Layer 5 of a small transformer language model trained on English Wikipedia (16 layers, counted from 0, width 128).
A neuron's activation on a vector x is SiLU(gate . x + bias) times (in . x + bias), where the dot is the dot product.
The model reads these tokens: " fact" "," " one of the" " first" " indust" "rial" " sett" "lement" "s that" " was" " built" " outside"

The vector x that enters this layer's MLP at each token. A number n stands for (n - 500) times 0.006.
0 " fact": 423 419 536 350 541 591 646 373 412 497 584 460 474 552 343 550 487 594 709 459 551 502 498 655 555 385 509 370 456 569 408 427 839 499 536 544 508 524 493 497 369 682 481 536 478 480 723 543 497 524 441 526 497 520 351 533 534 362 529 515 771 422 652 384 470 536 347 390 461 472 494 516 394 490 500 299 423 491 645 503 236 544 590 454 583 371 502 501 750 331 638 442 555 543 477 251 594 309 423 866 284 695 419 507 28 321 463 456 401 349 451 427 578 480 414 513 459 461 479 593 419 362 421 546 541 314 599 520
1 ",": 478 600 462 508 589 586 467 405 401 384 517 563 523 506 401 264 493 464 539 708 658 567 492 611 623 439 378 565 563 553 448 405 680 611 520 425 935 515 499 412 317 502 475 494 497 468 496 547 598 441 454 537 497 520 572 458 493 468 517 540 407 691 506 513 488 419 500 461 698 496 485 458 610 565 501 414 525 459 482 520 465 545 489 548 623 462 550 503 546 476 437 688 536 475 468 569 554 318 482 681 451 563 485 500 408 411 490 585 495 683 527 441 503 455 391 540 458 407 390 370 480 495 497 435 481 507 509 469
2 " one of the": 335 429 528 568 702 616 483 497 437 536 402 530 498 556 494 368 537 552 595 560 581 432 551 620 757 382 633 487 391 463 442 578 382 528 468 394 654 527 515 439 413 515 515 400 491 423 863 529 492 593 535 543 497 527 459 780 428 437 397 488 445 614 379 423 494 424 519 410 454 521 533 539 558 571 503 513 288 529 456 521 592 432 524 580 520 514 526 500 533 537 434 516 620 534 493 436 621 438 508 280 527 433 475 575 330 490 558 537 530 363 553 442 492 512 497 515 577 340 545 410 598 513 623 460 476 351 443 495
3 " first": 363 530 601 605 581 527 541 479 485 639 399 454 580 468 406 267 490 508 445 441 474 415 570 503 717 75 452 604 570 510 491 488 401 496 456 482 345 508 532 508 361 397 476 379 331 433 692 475 516 483 510 504 498 511 428 519 627 698 319 525 413 610 669 518 430 638 536 520 699 329 411 495 523 523 503 259 492 511 499 483 624 351 541 607 465 541 515 501 460 272 670 452 494 619 496 381 459 540 487 145 550 662 314 494 447 441 486 475 524 553 326 606 554 485 436 443 467 265 537 448 412 441 600 510 521 688 593 519
4 " indust": 451 635 569 551 436 492 504 400 500 445 411 484 633 362 200 332 504 524 495 398 523 694 378 413 438 645 453 487 446 556 399 220 263 423 524 470 389 524 487 371 641 628 492 328 387 422 209 520 443 456 483 624 499 558 315 309 518 475 484 526 349 553 690 468 585 494 660 273 577 453 483 379 471 494 499 269 476 469 417 479 546 565 527 410 526 229 470 501 890 612 582 638 717 608 504 692 381 504 489 399 348 421 528 544 238 479 543 340 437 411 433 603 528 567 863 512 491 434 528 506 337 528 577 500 513 474 492 464
5 "rial": 483 368 594 422 613 596 472 374 525 440 564 515 496 527 396 427 487 507 445 499 451 640 524 551 632 169 511 459 625 507 347 480 248 474 524 512 488 510 518 568 490 406 502 467 467 432 618 535 406 472 398 502 496 530 435 537 603 543 499 446 349 297 544 481 521 656 532 565 297 440 523 539 498 444 500 419 438 545 524 543 695 399 433 542 521 576 536 502 389 482 703 497 559 651 513 482 409 500 550 559 412 347 548 622 298 558 502 388 316 460 805 487 566 465 480 446 512 599 510 429 497 496 345 561 458 429 481 526
6 " sett": 456 673 379 411 459 502 428 304 472 450 507 442 577 420 647 165 535 535 452 430 483 456 518 303 459 606 590 478 419 648 505 503 459 570 495 603 375 472 390 403 454 400 555 560 289 445 624 523 437 442 468 501 497 513 768 620 536 431 500 570 581 466 552 382 539 654 350 418 587 409 478 465 474 436 501 309 423 511 511 480 509 375 406 411 477 462 479 501 683 151 614 522 401 681 502 617 462 610 439 505 358 432 511 565 228 332 572 291 553 342 330 467 478 559 575 563 374 273 434 437 422 535 393 445 672 294 594 492
7 "lement": 545 415 643 536 532 629 453 408 387 351 705 445 525 532 405 415 468 404 586 435 367 618 569 552 602 549 474 565 491 504 427 495 196 521 554 781 513 501 374 572 480 456 490 567 478 470 558 545 461 465 380 534 497 512 511 300 578 617 600 478 414 538 527 503 524 402 389 576 616 451 609 613 339 445 498 421 620 499 501 520 530 428 482 600 508 435 524 503 350 447 776 427 460 548 532 275 587 680 516 567 219 618 582 511 316 523 411 371 422 265 496 604 486 528 550 419 529 170 474 424 329 461 298 517 580 552 472 477
8 "s that": 611 499 364 622 640 535 541 427 383 635 502 473 502 464 642 283 536 426 352 572 578 588 434 572 692 368 440 599 385 501 384 567 539 601 520 453 639 499 468 500 509 455 664 487 602 443 535 496 582 483 498 531 498 504 605 338 622 546 460 480 680 308 576 521 438 472 384 190 387 577 531 522 442 478 502 660 596 525 554 529 415 510 625 629 524 382 538 500 517 564 328 349 641 696 487 363 516 462 480 668 505 687 450 582 475 667 683 554 620 598 301 505 530 525 613 499 539 416 578 339 194 557 382 520 535 540 631 491
9 " was": 429 737 604 664 609 521 457 308 511 581 481 498 507 427 434 287 558 440 646 556 468 473 550 465 667 598 359 574 272 538 535 475 349 593 511 366 585 503 479 467 567 344 530 222 389 613 576 490 433 434 522 576 497 516 714 599 564 510 336 468 556 460 465 603 478 575 493 466 627 494 481 509 405 475 502 557 568 495 535 503 602 476 494 643 530 535 543 501 567 427 441 477 446 457 485 363 472 348 521 154 376 710 556 499 371 187 618 438 457 550 586 366 497 457 570 536 521 232 523 400 525 576 626 487 477 533 553 505
10 " built": 377 598 406 543 567 603 497 375 489 482 577 436 524 568 525 184 484 485 604 492 430 544 454 400 611 389 424 478 563 517 395 448 244 529 506 719 414 444 280 454 490 486 569 501 646 490 627 508 351 473 476 509 498 522 487 536 671 501 484 487 704 341 525 259 569 417 428 467 913 296 607 513 442 449 500 388 594 485 563 536 452 422 540 535 461 473 512 501 610 738 795 461 427 545 485 348 444 567 491 659 450 671 579 467 448 679 424 339 498 483 472 526 539 554 524 421 394 122 412 334 446 542 340 510 455 537 655 490
11 " outside": 418 469 417 352 612 622 502 490 462 540 545 482 590 571 651 430 498 562 417 448 269 535 419 578 681 33 559 557 532 545 495 475 491 514 521 686 436 489 496 406 478 644 477 607 369 443 563 524 469 593 451 513 497 539 596 552 701 514 279 490 576 379 461 440 535 451 362 587 433 456 489 484 624 529 500 479 664 497 325 482 618 493 620 565 502 397 525 501 525 326 690 432 463 603 512 335 332 435 530 507 438 627 544 487 239 570 487 514 419 590 442 729 537 525 498 470 353 469 357 498 400 528 331 480 374 537 489 503

Each question shows the input weights of one neuron of the MLP. A number n stands for (n - 500) times 0.0017.

n8 gate (bias -0.236): 530 463 631 370 263 477 510 507 326 448 493 428 474 466 590 647 406 647 382 448 611 379 437 606 264 500 739 552 329 443 702 500 521 560 530 467 579 459 577 619 462 548 336 649 355 493 238 497 456 500 569 483 484 375 416 579 487 457 507 454 581 598 484 479 310 490 344 430 420 458 372 621 570 618 514 425 301 648 436 371 569 528 443 377 472 556 287 357 625 504 438 449 387 597 528 507 503 674 725 587 690 468 267 547 387 834 432 397 535 500 389 381 548 638 617 487 404 480 339 620 513 388 537 577 484 387 285 571
n8 in (bias 0.047): 407 556 520 525 485 639 486 404 600 572 571 455 550 486 420 534 461 511 459 609 295 421 609 506 364 528 570 351 654 529 489 404 412 423 532 285 427 538 258 522 384 559 643 307 511 437 412 641 464 570 487 537 575 428 412 489 555 413 467 538 511 503 406 579 547 642 706 474 571 546 535 412 595 452 527 413 545 558 382 556 678 403 560 467 497 391 502 500 460 410 385 431 672 574 535 554 562 545 555 545 494 423 525 418 538 546 453 441 260 687 469 425 458 421 345 595 472 425 407 227 448 642 528 582 385 601 525 562
On which token does it fire most, and how strongly? 8 "s that", at about 0.16

n15 gate (bias -0.090): 632 703 304 514 290 513 595 490 483 523 412 490 208 466 569 450 640 490 650 294 616 489 537 486 388 566 510 650 436 449 531 329 567 503 525 334 460 464 667 351 682 545 418 609 336 370 336 541 603 607 611 497 387 432 442 588 325 453 480 519 469 435 546 388 474 444 540 670 504 543 676 657 682 709 500 441 601 600 558 434 717 458 250 419 500 604 497 519 367 511 292 493 594 356 513 621 462 573 507 614 700 569 326 541 699 564 455 507 656 531 395 466 369 646 570 355 580 600 180 518 456 414 534 324 553 639 552 506
n15 in (bias 0.144): 473 367 535 553 544 455 543 378 472 352 643 349 462 721 613 497 543 584 677 440 425 544 509 546 523 516 522 588 589 586 323 575 554 451 486 512 446 463 488 509 393 444 430 506 423 359 332 381 512 506 372 528 563 417 360 459 442 474 650 464 426 448 565 422 615 478 523 653 472 590 455 552 397 628 525 444 484 542 424 529 352 462 342 666 430 545 471 378 298 328 777 334 625 544 553 716 765 686 476 515 441 749 390 612 536 464 382 397 436 497 475 608 420 516 538 407 525 432 578 430 362 279 448 324 652 547 574 443
On which token does it fire most, and how strongly? 9 " was", at about 0.4

n217 gate (bias -0.062): 534 500 510 659 290 433 494 626 510 451 622 455 563 481 451 520 392 573 193 458 390 355 484 433 392 615 551 400 506 462 644 506 520 588 511 668 337 514 506 678 184 624 509 646 475 613 406 628 468 601 599 603 569 489 519 426 578 602 528 543 639 531 348 555 432 626 480 549 639 490 402 603 472 674 554 254 465 635 441 403 468 455 603 460 520 503 397 520 429 513 548 487 260 500 477 536 590 592 625 476 630 392 563 285 587 565 405 593 373 643 173 491 617 583 596 624 529 506 538 382 638 549 497 404 509 580 551 574
n217 in (bias -0.167): 530 456 486 514 431 397 486 636 495 682 565 432 518 525 327 545 528 541 424 525 500 441 505 472 599 646 467 578 463 467 577 650 376 332 530 505 599 519 421 602 240 668 622 520 451 623 527 538 565 456 349 533 527 414 587 408 565 437 508 522 456 516 445 506 426 525 469 497 517 378 428 619 529 415 502 624 395 537 576 476 419 427 516 401 469 390 549 553 438 399 417 508 342 693 552 562 639 596 676 471 538 378 443 319 495 602 536 506 441 533 520 642 604 428 497 682 331 530 616 284 446 484 486 495 595 771 516 529
On which token does it fire most? 3 " first"

n212 gate (bias -0.226): 457 232 519 560 333 382 616 528 535 739 381 461 449 506 584 490 474 468 303 656 716 500 608 392 459 468 348 218 451 491 513 436 422 497 285 491 408 481 387 554 355 535 463 423 638 607 591 648 459 544 555 526 489 378 497 365 512 520 669 611 550 578 515 359 435 416 559 471 326 644 552 572 534 567 513 427 484 671 456 626 352 215 398 429 728 577 517 445 516 573 443 462 286 526 463 441 503 354 491 539 614 373 484 506 642 370 395 503 526 316 523 475 614 363 510 408 557 598 659 409 559 503 428 515 546 659 589 553
n212 in (bias 0.160): 577 466 388 486 528 701 458 603 545 291 709 549 495 289 666 419 427 585 550 459 357 578 547 568 503 443 531 440 633 511 398 446 520 458 624 436 412 510 556 514 566 432 606 722 368 508 522 404 576 484 430 434 495 477 528 669 401 491 455 503 497 542 568 537 613 402 459 613 659 597 505 436 594 522 469 514 603 372 453 586 543 607 603 596 288 525 459 605 512 556 580 576 566 399 456 532 471 699 450 457 382 416 595 519 450 575 525 506 544 633 298 494 492 654 448 486 557 619 429 754 478 645 461 321 484 474 404 403
On which token does it fire most, and how strongly? 9 " was", at about 0.45

n151 gate (bias -0.199): 476 635 351 518 514 338 594 694 632 650 452 550 569 378 307 528 421 472 336 680 645 453 476 454 528 534 423 460 349 454 654 525 623 500 599 701 315 627 603 475 332 626 482 578 512 500 576 477 415 520 545 621 502 552 503 460 540 462 345 475 479 409 415 270 423 437 580 721 481 633 470 342 527 450 458 454 509 625 503 515 537 560 476 512 491 413 472 420 444 580 401 528 379 547 592 380 599 389 557 547 573 393 409 431 611 515 457 602 532 589 569 320 629 565 581 793 407 607 565 586 530 376 430 642 571 781 653 547
n151 in (bias 0.158): 539 412 549 537 652 448 402 680 333 497 573 519 399 590 525 398 626 497 511 526 598 601 445 585 628 275 645 431 668 495 503 552 413 463 477 522 597 397 539 474 442 386 511 448 525 396 455 549 554 476 573 523 483 485 402 457 457 603 410 472 444 368 486 443 233 468 527 506 364 291 560 634 586 634 602 551 531 492 539 427 486 735 422 550 585 500 601 494 431 417 431 316 589 569 585 380 466 574 366 433 588 605 461 592 508 636 520 460 550 620 619 656 477 532 236 409 477 421 423 283 494 484 421 511 522 417 503 527
On which three tokens does it fire most, strongest first? 4 " indust", 6 " sett", 9 " was"

n64 gate (bias -0.158): 397 427 446 565 529 486 728 639 556 497 468 441 624 404 510 452 349 535 546 422 565 292 420 450 600 427 541 494 524 432 485 683 452 533 613 626 580 482 393 409 539 409 589 458 529 358 653 543 538 665 462 518 387 689 315 554 657 415 529 455 488 532 373 515 511 461 634 566 602 627 641 514 471 539 642 529 491 460 434 547 423 335 359 440 542 646 509 391 521 558 471 620 467 461 516 401 456 521 448 358 491 295 468 431 411 511 664 711 479 341 366 468 608 467 456 403 346 644 400 564 546 576 628 647 568 450 453 488
n64 in (bias -0.025): 460 646 421 525 453 524 570 537 548 611 607 510 588 523 441 562 425 371 612 479 519 641 485 505 556 548 472 671 539 472 505 589 443 498 507 488 667 441 290 480 423 480 550 474 497 427 493 500 359 500 435 497 496 466 400 472 617 453 640 552 482 565 519 467 554 647 492 500 402 408 432 370 404 446 538 520 454 498 565 409 338 366 468 576 523 436 533 296 333 413 467 500 653 621 530 565 533 416 507 517 540 524 648 403 498 624 518 628 477 429 495 581 543 337 385 473 421 442 546 492 615 449 518 526 634 701 578 468
On which token does it fire most, and how strongly? 3 " first", at about 0.4

n140 gate (bias -0.217): 431 436 577 544 563 438 540 627 453 573 362 458 332 526 329 542 454 688 503 530 408 384 388 667 470 477 415 488 554 571 438 512 956 495 455 678 511 575 465 374 479 591 638 485 610 584 566 385 538 497 527 470 464 560 607 455 547 454 439 308 619 642 472 618 331 479 406 560 417 439 556 581 434 562 486 479 609 513 486 597 506 569 463 474 404 625 516 518 545 739 370 564 450 607 383 485 350 550 488 653 608 385 520 330 609 457 626 559 440 503 560 436 368 462 470 577 397 547 409 566 648 610 424 470 598 485 409 580
n140 in (bias -0.174): 629 412 485 632 605 545 729 564 468 407 581 665 365 535 536 482 392 626 578 443 670 524 503 526 459 335 559 494 494 544 350 583 509 459 587 411 506 288 538 429 467 450 630 461 512 477 488 505 471 549 532 470 481 689 552 595 467 445 686 429 596 558 376 586 462 572 259 434 404 448 514 575 569 446 436 586 506 534 488 536 351 266 304 457 506 571 457 516 551 586 680 538 473 631 455 687 267 447 321 553 436 671 459 373 506 460 550 553 566 603 569 509 617 544 497 352 367 664 503 536 393 607 448 506 421 582 579 620
On which token does it fire most? 0 " fact"

n213 gate (bias -0.159): 437 642 627 493 223 558 599 408 518 322 489 585 440 323 346 562 474 722 306 522 643 391 308 386 85 675 579 428 562 477 428 410 869 249 577 587 524 540 369 439 431 471 251 442 320 546 468 503 401 350 477 478 450 519 367 341 557 470 521 561 581 327 572 536 507 653 585 504 540 393 428 401 396 376 546 518 514 655 458 520 547 598 441 500 522 500 360 596 551 597 658 322 507 562 422 511 439 557 426 612 450 398 369 539 538 413 321 615 441 443 435 223 696 428 345 528 568 557 522 504 578 483 489 723 623 428 482 520
n213 in (bias -0.121): 331 503 372 364 428 536 448 485 512 618 728 500 546 276 476 430 560 602 445 468 494 538 313 426 403 615 457 338 592 586 401 378 516 340 669 427 521 388 246 454 403 332 555 554 445 371 470 633 442 488 559 700 480 608 226 415 480 590 338 481 662 442 631 534 460 594 577 255 418 289 646 448 401 411 462 450 503 550 433 497 456 579 464 434 382 440 369 474 560 545 469 503 444 685 424 579 519 345 594 679 457 467 472 512 533 264 463 569 478 478 465 429 639 382 506 566 540 534 528 398 604 598 515 570 562 525 485 453
On which three tokens does it fire most, strongest first? 0 " fact", 4 " indust", 6 " sett"

n223 gate (bias -0.207): 548 675 425 654 530 529 524 509 522 600 452 359 615 323 466 528 474 401 515 607 458 338 458 442 531 445 324 516 745 349 679 537 550 463 558 653 363 511 603 503 600 602 319 694 506 375 467 393 573 589 489 401 419 525 436 481 445 554 360 392 473 424 541 519 537 541 468 750 804 589 743 418 680 618 494 571 494 420 400 515 497 623 608 584 440 695 512 513 491 448 410 684 370 384 522 418 491 642 545 582 500 467 537 630 581 663 565 488 528 586 422 558 528 509 525 335 348 435 457 465 527 657 573 456 417 654 435 448
n223 in (bias 0.040): 481 599 553 486 428 383 617 577 359 590 451 571 479 659 506 440 439 628 391 344 497 525 516 400 403 345 561 402 449 557 636 472 389 369 453 573 618 657 522 414 514 628 593 446 371 538 598 459 497 412 437 500 498 540 702 478 581 546 467 395 637 541 460 312 559 590 454 528 424 468 623 481 524 353 504 280 436 372 402 439 469 540 533 468 423 308 483 559 390 485 475 586 556 444 591 312 455 519 571 510 392 538 544 416 541 402 506 514 386 597 565 682 511 466 618 557 469 777 533 600 629 353 549 429 497 447 447 498
On which token does it fire most, and how strongly? 11 " outside", at about 2.8

n17 gate (bias -0.422): 426 435 527 530 409 377 626 503 388 513 710 569 485 252 435 561 455 608 412 487 614 320 378 641 382 418 740 556 433 582 424 351 544 500 350 458 417 492 386 365 420 263 536 423 445 490 448 307 503 604 608 546 414 550 458 453 472 435 364 553 389 246 491 513 528 473 503 493 587 483 449 555 628 554 498 540 497 885 539 531 437 678 301 363 513 593 313 597 657 637 708 667 401 570 506 345 513 329 665 506 683 476 516 561 529 378 474 450 503 421 513 457 569 464 636 433 427 461 530 439 516 570 643 416 525 434 605 526
n17 in (bias 0.143): 509 517 512 477 588 489 491 382 433 316 342 633 505 618 564 473 449 331 491 395 497 485 520 398 532 413 552 697 452 443 576 603 315 626 581 668 613 322 586 657 541 430 474 473 509 416 451 511 517 492 465 465 517 516 715 541 470 724 598 497 517 613 405 550 451 574 536 545 595 620 497 684 557 478 506 357 556 379 489 309 733 595 494 472 419 627 513 450 331 530 386 596 471 633 445 482 494 480 566 307 599 645 419 443 543 528 328 415 434 494 524 517 456 670 671 432 418 389 254 602 546 447 517 503 447 465 541 426
On which token does it fire most, and how strongly? 8 "s that", at about 0.19

n28 gate (bias -0.088): 515 515 769 708 317 460 341 559 554 449 474 557 494 444 431 613 516 449 588 524 509 455 433 494 217 676 515 669 555 483 557 491 396 525 508 555 561 587 403 631 533 348 482 454 727 494 515 475 524 430 503 539 517 372 523 428 489 389 638 508 441 500 349 681 597 509 305 463 673 528 592 471 332 486 492 368 398 535 485 319 458 497 439 483 644 480 420 508 385 544 533 553 521 618 424 384 626 622 564 537 482 450 544 342 616 526 574 343 485 425 239 524 643 599 518 497 506 440 455 408 680 517 586 621 340 368 527 540
n28 in (bias 0.114): 254 396 490 661 590 385 519 491 538 410 457 407 553 441 396 539 422 443 460 532 421 500 392 446 555 513 327 503 513 567 203 554 590 305 798 466 625 600 512 601 382 475 423 529 724 556 385 431 578 450 350 621 491 663 593 612 524 422 653 389 478 444 582 525 559 436 598 555 740 383 549 562 365 331 483 551 487 491 612 482 551 551 509 592 726 479 587 459 532 724 427 522 370 519 403 474 662 576 624 443 547 673 326 481 497 626 450 640 545 516 689 444 475 583 471 436 500 469 468 500 509 448 394 631 440 699 494 613
Its two highest activations, in order, are on tokens 7 "lement", 10 " built"